Layer 4 of a small transformer language model trained on English Wikipedia (11 layers, counted from 0, width 128). Numbers have three digits each and are written without spaces.
A neuron adds its activation times its output weights to the MLP's output. To switch it off is to set its activation to zero at one token and run the rest of the model.

Output weights of the MLP neurons that the questions are about. A number n stands for (n - 500) times 0.00056.
n35: 454427556715621568367492632540468575670573508568602553500590583594532571406489532371504612592040222356488225628511476431388560482764267325606298459465612338531536676684500271407575413442615728433778370477522632318374641398544487290627470539520500513518269303478570653405257512500357373500617192642637532634470365457435560644571558561346516599398440459688515511546257473657598641622647
n51: 536471472586539512504683621670471500623500527446551314603508566453256560413463548462730730639568504586292361582268656690693706676383561278405504570258291564504647559583312703488408631404554366537789492577302306727301358459410235556605410288507313822514546431409471444454531456467493649659294339394596618663311465464585536709534512356520520397565528521589547347496422595777484408181633
n67: 546530470570458427504642405630430398666650735500500829553610461496474585605396483496571526517542592412792384763459622442605655362375577346530551910367515368459535432470352314542581599433451692372500525398316159696472588302426056487273512408395331482500447271633669447541340359368662606596671559557432413459375345508558328536540382343577417402631410290748404709262482786715779430691704
n79: 573443417510566362575383417440393574473359461513404864719360548522437685555357440521351309367641510460340612460504519486436515393609804684765410673598470318536298472677446738518311382538477696503354474507612390500378326450523605660597479548383438360342434564555278244443300504619666623580361529496483542482581344496713334403616698381593527639464575390486445682417456419580533446472351
n88: 553535367512394545547484444671380479528409369475710364569503437254255521483393680583561665507689494439274312382526787424519322572420523543582448422406583607615436727312633479368483525545594593487643644447587539648468432614542474479639309666626489526414424384598764573646517541636516189507652561373439598369526473284460605487555568440435384341528587348396487497423497582516479231438601
n144: 452591373508571406492590721350679509376161487492486368483301451566209357655441680547373429678531399504395487482658307680606703593512670380287688667531333625720138581775392555408678377326337350634653469608575526554701613712331762670518487694489332746667458500352392476328827558412525574688359434482273363617292456540400351546171566509339596547656653361543461642500290624677606461105566
n154: 578440536435601199748399409281472390552347515386403352687418644516520535508504591458446322435371552562287500542722641644636261521444489727574670443585332449542524517434311472515641633315418485437415390261670609421345548699524615500718485469393508237633697470323516608413553551561599467369749702641384516378478383594790675412734465573528364353596576336569573526549473278443211697429334
n159: 500719512534385265479511429618452365205493585482275441304600610419414632488507566216523703406442500439564610576470484443415685598514603536554500641443265508490536310546444587515601467486618511606629283549216378481256485380567572500367273664397472559490573280639162452639537407379659625688485538361407532617537324531526563613339688617679924209396398497545409463489576596549712612633637
n189: 666670554383701629448558549653481702206467547568637480636448283601504335653567341377603517401718521667689468663370481507610630439702579449605617551581319519434233408249358642555609405500528648461266286431468651572535447496508799455576614597410484480266350522739453600347366549508500367330489459403604427449493492485332538465461392592654585449353443288603725572314593321524399402604515
n193: 535496444380414436655662368324467472613420372443631589549582619433738457586381520702670367607614388348375414496326545504615424389338402500210571267508440350368350592539500524426658550551645458348639756264433594504604552773351513520500385551460785406651537238460711437355291540602640652555545496439489814400658570244343424496701418689208536713570540466665515515519456156411508462496512
n195: 367439404399516475563503589378448330623584389472520429407353457447186610528346554476620424497582601506506455457470536552463359409362602324522538310599638390625500393566366603423509513371447661423641443701420524506547464529651637747471316512449404497562810427526536336518549516569435353616542612510379394525575619428629647482503453472487355570572500563365596585424459512637763643399503
n197: 671496603261191418767275521463496460483722600324369409357540329782696642528473553387385464547545286368554531584562738507496352401268438538548341290631496496386712509427210579412468723613271348550479334457675481484527572433301580378590619516348369780421657379481423407563523708508315707469473552687652413306593509484547488629630664520650649601411340616528456598618583524639403688608237
n211: 577345504329596516610374496465524597536281636468379758533338553419582419416329637414682765308500518412456562496404592688596665619403504704308453504344358512572651220639261551428403607679281578624416481567485467465391253496540538753297259592434678709497524303511484565635504531504525250521459550472576599594470311400790461645624569515651754548579410497458428243526586523563396642260424
n212: 557387381463433582691507407568683662515315348407534669456437659493418557549267625493673522428553373427515533580531544656458435487617682496592479540712509567344540466585216312608691358287166510347390553483463490415540387493471458447504487371560600412456303337555571613483510628548536478550473616620402457486588496613386561557389703669404562268558597488421417428503442974535616493326479
n238: 368550305511350459691512471695542606475373535640408231695415747285179623455708558547664722564431465496580407508484129695489707433701765369512533458660387570377450391394397329560729197451654386519670357504392531336435373250579562615537701613483466460540359716613616471389693434593599687478571407550489679675535568529456525431276464472389366555284425599532512484429433549445309334592219
n243: 356549522443590540443360470392402496657432424553406375382652500323430442406630548279611753496671579597399462611608338594337644546392382428609188477622542555558373558558687437428445650520279553524674318440373702357658312538567587463393655334407328791328385349423531561472535478655473599590682417590367399447635314467507515479497377528599590409547622627621493268511494789345573532707618

Each question names a token from some text and the token that comes next. It shows the activations a of the neurons there, in the order above. A number n stands for (n - 500) times 0.026.

Then comes g, the gradient of the next token's log-probability with respect to the MLP's output, scaled to length 1. A neuron's effect is roughly proportional to its activation times (output weights . g). A number n stands for (n - 500) times 0.0008.

"y", then " st"
a: 500500500500500500500528500505503500572523500615
g: 619520232672544388492550580521428371460645419501768460384386671426473397369494627440503696571565540630556556369440615443545522514377470537547283648438580411443661543748497598430338521572529513593445410278399442355357745540388523612511486500397530422529514396690438514462552512193606512300301617444616332548422449352704752600415484581431556505469414537503414536549790480509581526372472
Which neuron, switched off, raises the next token's probability most? n243

"|", then " 30"
a: 500500500520500500522500500500500561500594523500
g: 452208283465588498569437506530682577599512716682465525688607547476452491412411502438464475337636539381521515612491452379541580550614597529521535304589395421465491598447791492474531470527165547532473700439556397614448680429524451375494595406265441389525399572598611321619456508322461532572502451590400585251572649387504556575454558311585546486375604432273474778606495718499555378338517
Which neuron, switched off, lowers the next token's probability most? n212

"id", then "w"
a: 689500500500500500500500500575546500500512500509
g: 321621470360546502567397494376440459661560433513610405293438543296629637352486436483656489506561424492619586449587592608540362347484504447259503585648569468465397537593575436335257434280522438281597535602431517472525552340646361717441613311739523651486413377576567529351405477730353656676537349602611545756418561494435441475472764526547530524586652450317598597480408366510492599501520
Which neuron, switched off, lowers the next token's probability most? n35

"z", then "ing"
a: 500500500500500500500500500585528500500500500563
g: 361408704474536493410547346341597546509392397376553539378486610471366551466438512412565533540632692355333452662369528393519631555464678439444544439543503413378683415631304216442541656490564396438662702506627544410465470418388183704420459572668593439569569450437638456497593601499324430686497606565660520616424630305604423695752532516280393449555685449385559624480415462493481368506496
Which two neurons, each switched off alone, lower its probability most, in order? n193, n195

"an", then "av"
a: 500500501500500500500500501500503501526500500500
g: 613664388502383605471576543482473416251302556600589559420532573481298572470435483625684430487546618463551400451600262556554477697282449628663402441647564550573404375596573509614516400585733583550401558556436458540289593456406439393590383526665364358452499627492334516565545375462503376663656714608455596512502597300269652566374441536516527288373277643462552459461359341543689401606630
Which neuron, switched off, raises the next token's probability most? n211

" ", then "light"
a: 500500500500601500500500500500526521500500500526
g: 406643427449669516458695645641364441389382265363610518454589714319499392503444637509324601479598722351389372726501429510489680404348708511574367513412574490794438379453599373484432460459397601437498607782500447601489386536412511568596350386439592455543728532523512506578509512556599367571595415571458447548496527477336533424489501379562114425398523585575573461419456489605625479661340
Which two neurons, each switched off alone, lower its probability most, in order? n88, n195

"y", then ","
a: 500500500500500500500500500512595500500500500500
g: 335540504501737662590618479575370505584465438646690526666568610446706412530372664534564504480476404410264481395395536457379526598646509570284594406414482530342477470398687450587569573403564523563258510336565468502417689554308699475667630644444365502340445484431557480388578446594661594390365426589516439387708387383427515348586599608447500636394328673436556605753386404450326465423331
Which neuron, switched off, raises the next token's probability most? n195

"p", then "al"
a: 500500500500500500500514500513500500500500500590
g: 382574436572538395675477445586422353356404362524559467584575254509655663440589461503571489439530559373463475529370523539398288472306449614338500458453480424560280284623578682586489546419569556596471415498587270653452377399624465370540482438691478312405583694667451526345709511426670534721480345554605690404361634361321512536448475730532672617514321504413467525475623523540732576606568
Which neuron, switched off, raises the next token's probability most? n243

"tic", then "s"
a: 500501500500500500500500829501651500500871500508
g: 476658302534599558536674489572555478816433397581392541638667605404436377455493434571501527477584672522485375736471528470600627405554474493601490513447434593731350554571557383473427407323359291391600569512600544386464264549595308477486594613488418579670415427715582506438468487575391609294685321522354688581344616642207386518558494494309386348420537486609291500469607494365511507552504
Which neuron, switched off, lowers the next token's probability most? n212

"bi", then "lo"
a: 586503500500500500500500500591569500500500500570
g: 627496352414487518474539510444508357478548406439566570494361559585605360531553613462411463579601711484596616542504587609316617310623724595597218526575435300515552491431868379559499418576325587365446438517450401410366492476594488871380598515628554382472520594488474474476179423373376484574382463476514630457490489258276459553368516517569643582504702608447441483671517506538559676432400
Which neuron, switched off, raises the next token's probability most? n35

"ma", then "mo"
a: 508806500500523500500500500541770500527500500500
g: 676518381497494433513645313423315587548457495630485489547462481332371647513730524540551376444522558401466341476320593463640541546457536643655613642438345408436473537707518583511621472665274610372672442593256505372492685280614255736353420458428611528358398400459450480550388459691672526642464494526474382441608540383648364604403480553492427275500620529510457481469386383733561661618561
Which neuron, switched off, lowers the next token's probability most? n51

",", then " 23"
a: 500500507500531574654500530500500500500505500500
g: 373329475516641662654339530339547555671553393604387638670476448538394496466429493434623490431422564485462612584529532502606422444576272557501710413492548398425467812466655645361619521548396282499430514271380293496396803404680362386534380339314416491547557538561487553559467459567560440631353380487534645453561385671532491423429578423539577647555533309301485585483361662541620645385689
Which neuron, switched off, raises the next token's probability most? n189

"ga", then "wa"
a: 500500500500543500500500500592775500500500500518
g: 312555680613349590572558239402588444558735322324454551402420605507528645468463510463478694542525714440357621493537564429633452435345366370508475632523453621520443460711436364269346580551488360439550612494434577356435615394780553560436573561418455752345536437480453532441254362570302637656628598488555538643559495608505456390456472405726500321469381510495395393611364625587567622511538
Which neuron, switched off, raises the next token's probability most? n193

" |", then "\n"
a: 500500500584509500523500556500500512500500500500
g: 653569404532681344424611453649403292380514576405439404593674368478457427776423526453528329650324310452517388478361479723497508518537535591560427371656216548514520544556526326577535490296521257524623556611470613417520631470412620567343779432624508633415506427418376399622354435529574566446495383561457576594498692389469452562540471711517533529461311488757465476510649425608385327599620
Which neuron, switched off, raises the next token's probability most? n79

"s", then "o"
a: 500502500500508500500500500500584500570509500500
g: 420407563508494792442645340486529500629590330580356415246394454563484441435517374358413583418490491590612592642431460404497663589576378417657743621396413428592656506612419457498542463483283467470241464571557757535590636630570430567602491438587640464462538421540482494436601220631459589476452630454369453530450666541469486426487407379556664353473397619458381138452444564702379685603565
Which neuron, switched off, lowers the next token's probability most? n211

",", then " L"
a: 500500500500552500622500584500500500500507500500
g: 498490509508415556578391352584571656520453261386426642480427572471403545244365406406695483428563366467563609356354309643502455282373444361627387567488569522559500501434432575474360537578340545420470222602532375665407494425549562548700503669414477584572319445611491716578397571567485663413525417476457721612265383697726503510394585368361553656501734688563507451559617467577616538624545
Which neuron, switched off, raises the next token's probability most? n154

"it", then "i"
a: 500500518547500500500500656500580500500556677500
g: 466640539609543555565600548620623496651651422749381631601553589593468425359528482455372539507511579661482488415654440487428478424665662510628438468507316551574386492501396514579500359559424309602410484547345669457544656490746458340622318322593422461722416400560496460533465393358680502566517634596606451404627267429541442683366559405435485283576408323598418571418435413561079364427496
Which neuron, switched off, lowers the next token's probability most? n238

"st", then "ition"
a: 500500500500500517500576500500500500500500507509
g: 687403665478459336476499534442451565568291510562573451536613558467661532592456519575549338519641414386638321601589572621359479246565520532411525485730349493556443556737640354267404612388490497424517570578538547719554358570527438662450637409584764460428430426310282586463456568512345553394350469575307419453573552631307449715544310402309508646614574400489446617626424375567424403554625
Which neuron, switched off, lowers the next token's probability most? n144

"s", then " fa"
a: 500520500500500500500500500500606500503500500500
g: 453689346631353449617346515527379682415559505565549490394383469357416575309461577429601619595437628394635600443646374343715539543395396547443308388319458530531651529743466522521412484621512527594676460293541444433559635541459447753336148281400612596524502443574566408493788590385449467422438495407444429467511470438582521513412428476795559446585530567359520579440540666560668378540567
Which neuron, switched off, lowers the next token's probability most? n195

"d", then "."
a: 500500500500500500500500500561508500500508500518
g: 769385637480577304600449571688320502458627495537723511569648505363482512660605413585494594610513408433319535331689464508352404516558395673373386577516334587243683526336389513503611640442727346540486619381491460310485538576533596512595542607476349512589318325524416653485390436665708365441474540522484576493559546490355454490410346560421503367403540739509485460609670470560293438330483
Which neuron, switched off, lowers the next token's probability most? n193

" early", then " years"
a: 500500572500500500500500500500500500500514500500
g: 498562613569470373535396467387550464492441359511538493461373580609570557516684410605535568577339496462344504458400600649588638637434550522413626611503278441570441535501449472307385668565594404480506561584568550264448522628307455449433694380789485601522364451448337562429308475641610429342597383166627415563461424633585645589512616827475484437529450578834409404529342554460432348549376
Which neuron, switched off, raises the next token's probability most? n67

" F", then "C"
a: 500500500501559500500513500505506500500500500623
g: 458584541651528499726326484516447579583585600622574601495577457385452374457543395439486282449634473727483409226500366605561449461750380458714419432654343421514423350522591615518632561588602332491249507353424608548501516533586397486318698590479415643464456415339605389421607366670392675525499489594662649411620443308451398417586477334278436522687582507544455531393525301505489678625530
Which neuron, switched off, lowers the next token's probability most? n243

" Sa", then "mit"
a: 500500500500684500500500500510523500500500500500
g: 546399664498597659395465335365378620558455598533443637337783394285580353329384400488701455630658599443645534462373635599478535521365606597527685459438548594572557632429541430596377463529663610242698430566412575344465533579527625414432400528420617302362592526394588532666428337273614503404334561609282540541359433558484721543451560491334615414432618539390521557615315490415507501477500
Which neuron, switched off, lowers the next token's probability most? n88

"able", then " "
a: 500542500500500506597500529500500500501804500500
g: 400445312350790432633464681594532312569469610590546455555431475325328589457475633507297555448659693483370398433489511441479561407535401439341576423495454391598585712388500644430426623445497511508584607611522343678528601634580415652633496238543584515481624573483425377469602474506240516410389556628669512510435623273425669410617385459305359579548584570309679377417606400457716456577450
Which neuron, switched off, lowers the next token's probability most? n51

"ress", then " a"
a: 500500500500500500500540500500501500535500526500
g: 516540414377519391578420477558570395310507471335557694516429455500516693473373488286438365624589510453520652242679463628482558531533574414549441401431568587435655381665449621617419441392301502374623666279747537489626618631480319498753390399579305423705342632469621479628548486396442577532452704523528476335427487524603582477487344471526326640557589397477460770495457575511287370467616
Which neuron, switched off, raises the next token's probability most? n159

"s", then " in"
a: 500500500500500500500501500607523500504500500500
g: 665403358368467383602346574685388553451421290561369453619504732485526447558469476633393321390598497668512647674636687609517411624664474427642315460593617500471413479558304810494529550563479503404497339488551452356540400391351661478541404646413524586524663553586431497432543582559510417336572387351414342578682576520490444615386350311553653298402455702415565475608481628617517355487300
Which neuron, switched off, raises the next token's probability most? n193

" N", then "A"
a: 500500500501566500500500500500501500500500500500
g: 315535466538519482500414612556613754456532551450614739678626412706518245449232486592427463319504691636559483432480299433349477493708451364521503558433418548469640490657476401424598552467669427502377293620437541483509653405526350351314520453504542495367334476434560463540582461511422519466703575478511476362737491370456296185678448639670482599492679521402639551482420574565510500481610
Which neuron, switched off, raises the next token's probability most? n88

"2", then " |"
a: 500500500500500500500538500500653500500500503550
g: 695519522589385425456523400454471461415499666483681432507639564538472746582277650605371564636594308526643750651419395462311425506323276345404542530468381368471592500386457348327531509391644573369545677431458437572551504602309654379521277649553418322442600270360541535656425731488453558596707453661419425509427466546694523665571587615497463444489465551528517564386551453539531561347382
Which neuron, switched off, raises the next token's probability most? n243

"o", then "ot"
a: 500500500550500500500500500500698500500500500500
g: 460416552434565560684588498504453595794436208309399600502589557333636565374371555615504453561439321509420565509527487336373562528454483312538587519462488591341526383553358459509489706657506441489432424489634439398592662506374609355492464607576591473452647590304754577340481669312534479541555506407507372449540648328685714787684532553178532486552358475478574503347466458518545525401444
Which neuron, switched off, raises the next token's probability most? n79

" is", then " one"
a: 500500500627500500514500500505500500500523500500
g: 469505501271454564541515352428407478563481420424423501624411592520341466561453500434488474472608411486470339608552454445576520517765591417426548548441539527736373587496510407253728525352320539306464503625269613676456486424465358468562425583620591603546388514543603363738394463491473445591573400700477766481507453401538369469649548497312213785469571444360445703514564554667587697346645
Which neuron, switched off, lowers the next token's probability most? n79

"ic", then "ating"
a: 500500629500500500500500500500533500537500500500
g: 368410385574480461606543521397399560544662712251462459222299494574447619693420404566408554417567595375567508394465524455560565658411437483486545360543592536605789368514679588547634466568304558417361523468575429504489402601482475329427577603333596808478471429583517337631661606337239723440460477716504767463460425484437421346507477459480453451498334569567516558709534354452460596550508
Which neuron, switched off, lowers the next token's probability most? n211

"C", then "M"
a: 500500500536529500500617500511511500500501500535
g: 285499641560559503744508503473476335499396605526309554514579541503442484370527683551501466352557588541481408447330588495442404433383509507494291319469441415416340375656586324481499596588421425486644565527556811462619483303449429480360659423477520451513611525454433492291459433474276532393799508741570549479624441753498527360589590532608498400400590539800482338351520500647465663675636
Which neuron, switched off, lowers the next token's probability most? n243

" Christ", then "ian"
a: 500500500500500500500500500568520500501500500500
g: 531369648576649594409530525407571458525467377588394366409657466463698361324395628472622512560651294606380511757632376486562459460476570474354524440190448576453330264498601490416676568486486377616537603280580571497347484574584620422535712458550427790532553434403575512388627587535662338489499406347620423508460742425521456713606418585562474634493543510408544346373426509307570386575365
Which neuron, switched off, lowers the next token's probability most? n193

"if", then "u"
a: 518500500500507500500500519676700573511559500500
g: 350525450510316423761389473565526513516595517471687267406484284691530441563498517521403592411614541485290445630382597433493435635401461841483393281622528533380643708519740460461397354593554429440563354537357594643562642588612703404516448338532466563421339549461426601655451336480660506658579513583532441577553449482673383468529334309621556348542480662484302326450478457518409487556557
Which neuron, switched off, lowers the next token's probability most? n197

" G", then "if"
a: 506500500505541500500500500500563579500500500500
g: 522362656508483589376526340634475352437386484320538355449622464412450643626577534663432630391502486221455470706378770682523533454419561336291708454521532547548426483565446499386388336370380785535829532583492554510519348510557391594676514465495623707414454428507432437580425412429628561552620592641432502486541534567267646626481423622521425455362588591542396525520631444384309374341515
Which neuron, switched off, lowers the next token's probability most? n88

",", then " he"
a: 500500500500526970632500500500500500500511518500
g: 558551420431355375392338404561390617470451710328365384483484467559509404462613297834385577431560629407415380496628477381481576523347574651570451444515459551637478652564348404576511524571699435466569357351631798316540575519512528672476621421618549601641406561435462568391576520449301769389506652624482400494428432250284416710453417550479484703589416410412513535549555538475724484431500
Which neuron, switched off, lowers the next token's probability most? n144

".", then "08"
a: 500500500500500500500562500500539500500504518525
g: 366536726505472612491453535485599515703547514656474744599595496471389522436458318553558342516532659637491556386399428461745490561784423551342524467465638595383491432587449590433872573476330398497431418479557328493500709409484587306454535371396531582637435545473501408338563449564390454514292624283406372558413495647470323495675454476446492648657512325433575395321450407350693502491644
Which neuron, switched off, raises the next token's probability most? n159

" |", then " G"
a: 500500500543725500500500627500500613500520500501
g: 658603655565557424674362392489531349438330520412699762429469541570388501485511464553635554496592400559451533438550368571715505381586380485773351507744335359595711247527413484508431415534377641713436454432676590560450326552438620299547382418494429635396406346684607603453585474481376541506388339412455345593478332686407357627614402458605534590625383497596379478460579539390560475588436
Which neuron, switched off, raises the next token's probability most? n88

" state", then " of"
a: 500500500500500500500500549500536500500502500500
g: 528514603440611489457466533468664417492379407515674528457385334544640418381543448490508424176501404386527284638342298468504638427459606577559468594456812493424468579416595257316836464475605609606428666566517596548441497612580603438602662508597530479427322550403540541581468555606461634542688437612623533404515420597326352425506725542338454546589544436289466558501413212363395557590517
Which neuron, switched off, lowers the next token's probability most? n189

" re", then "form"
a: 500500569500500500500500500500503500500500500500
g: 411465410526499580435489540520417560446503628296420511656621371417519393297453317536593539665761531530458433627596430504614522530386640439593731543646522261457364569558515423389517489573514375451521593570422757665409476645524592253413355586508326315400584585326506351661542460335619595502318450580600620509666373519528684433594536546481562399323445404686509617480341559413693243569396
Which neuron, switched off, lowers the next token's probability most? n67